Layer 5 of a small transformer language model trained on English Wikipedia (8 layers, counted from 0, width 128). Numbers have three digits each and are written without spaces.
A neuron adds its activation times its output weights to the MLP's output. To switch it off is to set its activation to zero at one token and run the rest of the model.

Output weights of the MLP neurons that the questions are about. A number n stands for (n - 500) times 0.00019.
n26: 457561427519483469487255543391539407537489430580200388560611580722497482591525374676630496510542482703490511490526634337313462399663319407300423575531497640621610226417562526384577207545540433465565663587642361678593344277549350550570699280729349576524567595397437744503379633627528541275412660462511398554403389461420300472625448738460530507483713411537545565597438601475430543518545
n103: 486324836462541582308493617700496437436416571281571316583695561642510405473597430303360430577485678408482450489415227442729526457694614433662519508600732508699588294481373500700612422497242636556411513372333456457678469565759399600370649496343673356430450213439552441632657510615560696572605684376492524211316613519397628553314474332602514460529620479430466512500582433408299504558394
n113: 589537739445271418681398519375308507416508540478421459549362507465254076574450500583618566444466565500539423430448286551559489395619318433431560289611378614659714483504489354600554516514629659623485365643418471591539557507581440461521576617612423598518515410374603508438604531507320635462690592590296576669464478508713716563500418082485572623507470632309496260833289521665587536277706
n143: 654378304621528518411656728589595538433246402337664564625514514369452428699372529453615471360366690497607485570496444500623623383418564489307369395493507727384601544577465648490418198556537339663500417500475307630537424380705358662627197393603465393448388523531391370458489333432589424275616615575557627517334531432601674443513651760607565636449535702264366438584461460475539483565558
n157: 487285448620641478444395682482403376452457576543297702315565621661480523173537500355496291311366509551787785562664601709406593326676490234436635770301405291556677394532678653461539701591691396504553520685504513379368687513471416594327189234630548710465244495667353697254689394229585404708513606379457261487400435495332557376492153531326984608565599632377580417458509458679341410633631
n164: 563557570462344492476555639462321471384602606396496755458355123607716610565164526302548156324421572586382556549478471284566744496664556335380504466438623464556365757397322599603396450404342513313422683667355342307642712468407609555557492379811045613709479464556584648516214492392437577521453488542518431541504504282668646470450562606387504480673546749602355534466694504714681716432378
n172: 406648312618406474440321745896602540615673438341550437481379681319477590446397454545423515711657225483393451605247634546601445418511575551579482293493541452461276405576376353591401359691563489478282441666639529696549612468503490514291425349441674680620478669500547565514319647680467571459417543459512537482539650515598152405463449586571323557493401287378442417739558510413548398606396
n183: 607734694745432359535530660427376472540742402585564403443516325537412422664333240406666383565331496546409678448535504215521400785593591552243213368296590509488412541492548592473414195754621308532468714658331547774596549571500515531411446508544202424528364735666736534623343350508545347516375377561422537417517539390544487468612492500520648640325399527476729342563252239749549671463537
n219: 504584581515375337373600432632471362243478339634422545306492457546627617564572530512496682723565496600585807350619492440375439425528713675504475316423663558322484491373733718378449397299585504455585378780867592651332726464385385426481366385377431278589579581355600303472399459492179508496446540405517587628535508215564701489451447203424599650714820609319524741445362538462160512437579
n239: 406709590484470418297526572739567452355647456682478369479563507702541535816564536354352593523589605481481401514467283303460688357431391541443355743401545664560398481500688546543606278366413281345510553438630523510448553383709284575532528455294530507425539376530372360642479544427466527233536676652562478561504457698509599430440510500560447530440621487490534638298428306557298645592525
n241: 659538635369487414433528720661522449357251326446927565322396450642575329540598496487500554597500644659382522573454504634532414375446427419216561615637380467437406646697448705562675439648311570410329554539500134442324456726472359365484570305668585320330390557455441387399620524687539483500468441357541444454482513735682592416711367694852587567363573570902225344411350338549116546403871
n253: 303327597649432417451435606495381523529644657544349779351594558843513514490179745256566471687338509413373771527699432187466422410393343546400588576399401555599742646462528315584580338427681678144344271370638888437372410604682426817653320700463308302628278160691451384346291483455574279678578359556223768518549585336432441422517583595657706786513421592373740557586468682600369367609449
n284: 524483267587251462500315576405504517462560323533473371586670583434566465625544464543607429440504391492245372682569534420184300301303398644513393557369599440533669654438355565352364584603411379474708508224372554703414977762596500651547500504581319638352408350369236581592381414380758350530544563509354535508642467760696377637377572735575359269620474736618440633265895367579574438548798
n290: 230514459763282760676740392416647704645553568519241406386362405667545640433413755639448373699412141644300636617209674500298392519519700710571737309519696105281481666536569575514538468632370600299320642198652457229276661677449413841238560267618427761408510430580855474428374469533081428644569428851495428302673581679351421452604339327447581528438633406640686728561295454247635547354545
n333: 439654632486560565415142532408406334394565561412299404419493552512563644512693480654511611428348647439353426421685748429496618463621453621476420609779617434563530569405401558653511500274557214599594469642614645563500422348500718536717473247363538611541446379562642428339347503383309797592342590393382479754565563535413419466282515649400485511257492402642827315405504364433554511398538
n499: 746371484615567534445532594318504574618355460402528515447310529492411431598597371592615578362331294546454647425581400574436451288522457578655390261578392467387563394523301493633613405657734782417422449257642280639862665526599426500493415633319500476396638525229728504378457455641485610523589459776741493301468438641465552614347631482368609653424406557367264484368407345488607580396548

Each question names a token from some text and the token that comes next. It shows the activations a of the neurons there, in the order above. A number n stands for (n - 500) times 0.005.

Then comes g, the gradient of the next token's log-probability with respect to the MLP's output, scaled to length 1. A neuron's effect is roughly proportional to its activation times (output weights . g). A number n stands for (n - 500) times 0.00078.

"ala", then "iv"
a: 477518482589481543468491469629470483499499765469
g: 396317537531553363591554533416404386442434422615329552772541574473545646786393376310609519710595285521435519581411672449333364439698328615561427626481536432499469402444444622467709571402349424338409625640485573427362504413324614597426367482470737513522429597512466366336543562599646566634638529388469294719660280695427415503430550443337446609553454576677574525412486318582627460568533
Which neuron, switched off, raises the next token's probability most? n143

"ages", then "/"
a: 525872565474577531467500517468467473474470495570
g: 705606344568445471613428644550340596714542424489533315583500347505560508472681489427311412462306553652392286681475417343543572589532424494496362498337502599444512593624561405644346450676290452365615324372622473646327503551490584493619638519274713440620336583505574343588301477504568455600525530579407429384421532332332634407685476508241518492359711541531543678432472604569541612675645
Switching off which neuron hurts the next token most? n103

" A.", then " Ch"
a: 514679606494467492472466473481466467489469475466
g: 579552560312592518564450477548580455541345519498570432479323662605463373561507321476419638602555532513689432369559517386379565501686438718408495351571339429247548563558505450671821739460453517433337469192364692387627497461556287358539644544648588507575494398453705488374498496565359449566338354550551562600547607485730636497553433566517355376361458496383563437735420589376600285385624
Switching off which neuron hurts the next token most? n113

" place", then " is"
a: 488616466768470480492491527486486972474475475488
g: 468510685476389300389387611737727676394544638442413476526469454509671267365374641436571613520503405561680368579459616488522469595437372328407389586583449222448330679316445471500409417354359431515645388580647458273520517594468568564593439595576539628469370503488585505501363699541535499394713561482550538441567471409241492711443679574382605597406530552751606682517308618359349472506469
Switching off which neuron hurts the next token most? n253

"\",", then " which"
a: 467484649466495475483470740468600467526489493471
g: 561401388485540505307351712351472560539571328369365565522571568369389486504433400591509458485393652442359702430423522637341543396685606510660650287527526692364434552545438731443503431516596621466419647501577574640499654401577624498403455517468440340503457572393280398533477523484297428679515547380591318598628694425467439455501365416488402688631730608388608403474615429719820522293309
Which two neurons, each switched off alone, lower its probability most, in order? n219, n113

"arm", then " off"
a: 491515466469512489476467466490485466561486481549
g: 381550647468436523431717500341214662487517448585470570452531406564528403520534778507486502679704523519278640397300412600389355381525484536241610590578602501396743639509428471498348421513425558487517451394366434553579476479447247661365596520306416690580456471587522307573563388563433470396686701400407358561455562433447510495492502374455374401377458554618446757607642526584533640826578
Switching off which neuron hurts the next token most? n284

"|", then " \"S"
a: 498466669466483479466466519542614467734478472510
g: 743457514623482541470508413319617790424487480476427383324500402468495671449480529624463452370494755444432447386426486568523590377423688385636515456522483354470496503715525465506591610431766460608537558420688550524577575643496522603441323629627416301585443522426335531460457501484404594731664424438671621516533214479605494448644485326575524375700593445663339550352359368176362498293446
Switching off which neuron hurts the next token most? n241

"s", then " | S"
a: 530474639468483492597475466494467570469483498620
g: 619468368562409487356552468784601480554498650572720433397637451378541302541444416555453649568369509491554353658407520422474685563281571403690472314408515542514240546446321608545540470644506393560559601529419337505536405526602250487333417613262522721569687482560501402538530590582503291453598532545414385442436621630608664717346699426396381327394577597633418590525541570483319638492291
Switching off which neuron hurts the next token most? n172

" | ", then "2"
a: 569560472468484521495485592466467500757482475514
g: 550444538474554425395486529621618413407651398505426570453653351418685608542671700527298501598520581431220487635409450473358627503527402486425331552513553462554481518375477452450621485477719344240714387320454450630380686460617422461416659360475479555484413808545526492470405496380562490515525495613363519640545579206579411378409495663585597322515681123629692451487644588482638444535514
Switching off which neuron hurts the next token most? n284

" work", then "."
a: 466682478597469471492486466491485470480470466471
g: 525596466671502711382297458570492642492491635314798604529497245507619598474477612535559549379602586426441548593636452539547583388417535597637443357673365322503482414629575519406331382589628523546629550509332458528619463448541578299461346696335314455494462499585575425749420561460745376500416489629386667510390628520518279309182691472376621381499485407412382492534608478404330605543506
Which two neurons, each switched off alone, lower its probability most, in order? n143, n103

" business", then "men"
a: 486576491466483485483471586466480469467468481483
g: 330484481413548419581649415471479396451504263588430360391398524592510595621717490286540555405528493415655620348370374599559220632741433614459803620428439450546785423475608542397605519303314478658439596526504675563570289401428489464616604525392476328571437405456368547357363411662579510329609403465508630696523481512377532510586299375634611662461594496459578456606630633552654353412485
Which two neurons, each switched off alone, lower its probability most, in order? n219, n284

"y", then " h"
a: 466567479494495467490549490466557475467488493826
g: 501532556512497450538398513625441593731342549480511284437403415449269459508603287607554624517516524565658410561657459512439215383617419481518713441623295371618408510388523458465340438591331813450653319595587446424371387529448428725573472261381649412556381424600447784595457664604357503497518694454586504504340432590419702538501376534519645537666570553671368533612346565473351471456549
Which two neurons, each switched off alone, lower its probability most, in order? n499, n241

"\"", then " | P"
a: 689472507478488470469472537475468466471479492467
g: 535446746501275520584504522672585623558485575541373412409513390707439523321647555467648572436482596561436540506392606382464440496325496510399320414332369761531367333465443586450556381621511354587560580597441499476527499581327441339279579433481261547427624635608437454659586532615624514666559516427335276727482550686439593641446606503491393469306287505537398491547846674582268541468488
Switching off which neuron hurts the next token most? n26

") |", then " O"
a: 580508473472497488483493805466466492604480481531
g: 657473703428437486533753541518469407606462594389422510472397518575489489504318427642670433357524824713411439723457588479567630312451439478468776530413311683409653516414448492558623431714419565407526633479411517604450417518463448274623499464511370407536521520609309614535451553706594474465664588552366606456340439528522528492631423360659238364358319469547411437490442396623229474335666
Which neuron, switched off, raises the next token's probability most? n219

"gr", then "im"
a: 480483474482791714886475468490497467471470492467
g: 491398451491420523634384325831342707554551443535530538442629495603562478556527385462428462737611483374574529631457642553411487219630380289529740384537547617454529345484574399470748618394680541603488579521560368553529449486623489588389408498413528390517437579475472443572613480419440592449642687290576552595574429719475472361293591369538382487416298338521369388591245309792376521526552
Which neuron, switched off, raises the next token's probability most? n164

" the", then " d"
a: 494471490522474469468481469485804471554499466668
g: 403531316434351358523516515471552536547398377537665738476503327478572484619777351514685471455438451452437337507600361207483520564550546485334449623502545708699454545499608480539435520359452485564554482490465395343533443623497554325502744493479490293468628622431529819630392468517569488387622433405402513453358497578489463690324325604764407377606554242625511466737620588687360402580445
Switching off which neuron hurts the next token most? n241

"3", then "40"
a: 579632467498470669485491467479470491469466467468
g: 278371605424623629566512545551386506592500628559233558611424541531315590438400607439570422590456625555777551621522585627631270549434457416532567321416405574300510539533485528561351442563518500401472499732684675186579483432324488261577464358673558505502402426407499286465430473649464520364657522413656539607414371526277504562651451272492619653519544608373498291404495571648510569573708
Which neuron, switched off, raises the next token's probability most? n103

" Phil", then "os"
a: 470466486470615467466471490467470491467484469466
g: 340338427470656366422630472533598366538236692565291513468620668485435415397470396610463607449255535498507551510188420437429483658499444562572443576517399494680471518437517407373464595524555530605639519458615599422471594449286801400592591409548387526405644503648370553587644672746626322503611496396462533537501529548669417572615336411675699428296544645552579381374330547371544621366299
Switching off which neuron hurts the next token most? n157

"and", then "d"
a: 481488497538481467466483500469468488485570474470
g: 260453602638564451423452540599382492708706526483367432558573557523544572448279788404416309710639409496355519530249464594557506313518495622675568615418562736479448455489560560356618529539529587487475350661513598356371392450573430369520568489562277441407398556571544415646442502401539438436592531386680447656412736546390551711673346489477510435228528379488534418728385476577265565596348
Which two neurons, each switched off alone, lower its probability most, in order? n290, n499

" film", then "m"
a: 797718480521474479489492473474471469481497479481
g: 398464514449628539447676523568525509473275591514425486450489596801679331721818571434622565440505415425523609468382521569626578507625486690582844524407460366576632477407408655383341505505499716473615500404381542622358338413483466534589668434470502473604303496513284273423431377397542407448319548428459544275245523362420627523491526462356573607595495246535551582654625523540408432467562
Switching off which neuron hurts the next token most? n103

" con", then "cept"
a: 482519466721466549466466466474474466495491551471
g: 583493634616408524475621514531550487565749424554418407605432553752614411622509430467555332517501487400571549328646444377521586578402616317642500339631538384146353495510723263647521359420560462289288507598496379614583709540293511359424615304443620679489486456523652452499664490572513591564611441388463464464502538499519693349630404369381433675379650563460374457466432627507387576264659
Which neuron, switched off, raises the next token's probability most? n143

" vis", then "its"
a: 554468499467490469467466470476489668558466470467
g: 421661338637393407635498371610498592446561530536483347714373500542520265669469306619573569634387417686682346585566666378353447442294409526719527642357483503616500464262316538472553516405387469496528409385540501537433450530352500547497432569634481452757379570509521398530342741357549524423529517380368572421578402361339710412546407634346474361349683536553639548502705713513588593497724
Which two neurons, each switched off alone, lower its probability most, in order? n284, n26

"ham", then "med"
a: 700666475468476594514466690950480469476499558467
g: 507452407319472393492754453529635565530632533449599489292552415566603505762738398340515655416361421492638556509417463703554474673623369608499746380552561456527608490479505410411384518523637575294657403413410404536541419419540442471466525294344631359446511610451263320395411595453428631379584599464495482541332524782562469310493680465412541518545599290336371630439656559688490523337733
Which two neurons, each switched off alone, lower its probability most, in order? n239, n219

"ou", then "ches"
a: 599489467483477488466492467806466506466606635605
g: 475470569624660416638614635385447358307594528591561482588271472416485346748641602455515546575487371733492297519489496457441526674430494542319516738578648144483572453476689460678394564278378270507545739391440224482624446609521507468517401470536383456546354409468455553616278530433531451479727515490569263516452693676377517436487566498559554615343378608550387580578507493573429515537538
Switching off which neuron hurts the next token most? n239

" from the", then " place"
a: 469466672466468482475467468486790494586499466626
g: 494565548541611585499399366453549640515542681535730270659360342605606752556662380356530441502655358478242420335287548617461554639263434494454384595420366540368434606473444426379544584537493620474634603334465605604561445562527582505409484662401540489552377548484666382313503535603419358660352419428554311486490577505424572519511504568679519556518538739641542485783374375147533525439373
Which two neurons, each switched off alone, lower its probability most, in order? n241, n157

"12", then " |"
a: 468470597466483521740469494470489539679486485469
g: 459598322628596560545610441680476704478506494599336296303470366445619545374430571503592718396551730549457496589306452373507707582287346508501450422728536441462609543550488499427634457476534440539585529689504507647551360583359350437267748682417453664305603619599543373668542403414454423478345528581463574504482462591327394651439342560325532316430475541471290598591586697389308507655460
Switching off which neuron hurts the next token most? n172

"| ", then "78"
a: 490475494489488483485490482507470476582466466469
g: 183214371435440381488622471472447683529423503563709748487505542540322466364577626378620299344534598758532610478424479567615531512573482471627528722427576538519526336549329594537458543471462517601592556595533511530511486354390579570392401523334516482592621381219567531484693601513345334388713512536437433511584447642627609577371514575297326514555469832301486545658353396477513450400440
Switching off which neuron hurts the next token most? n333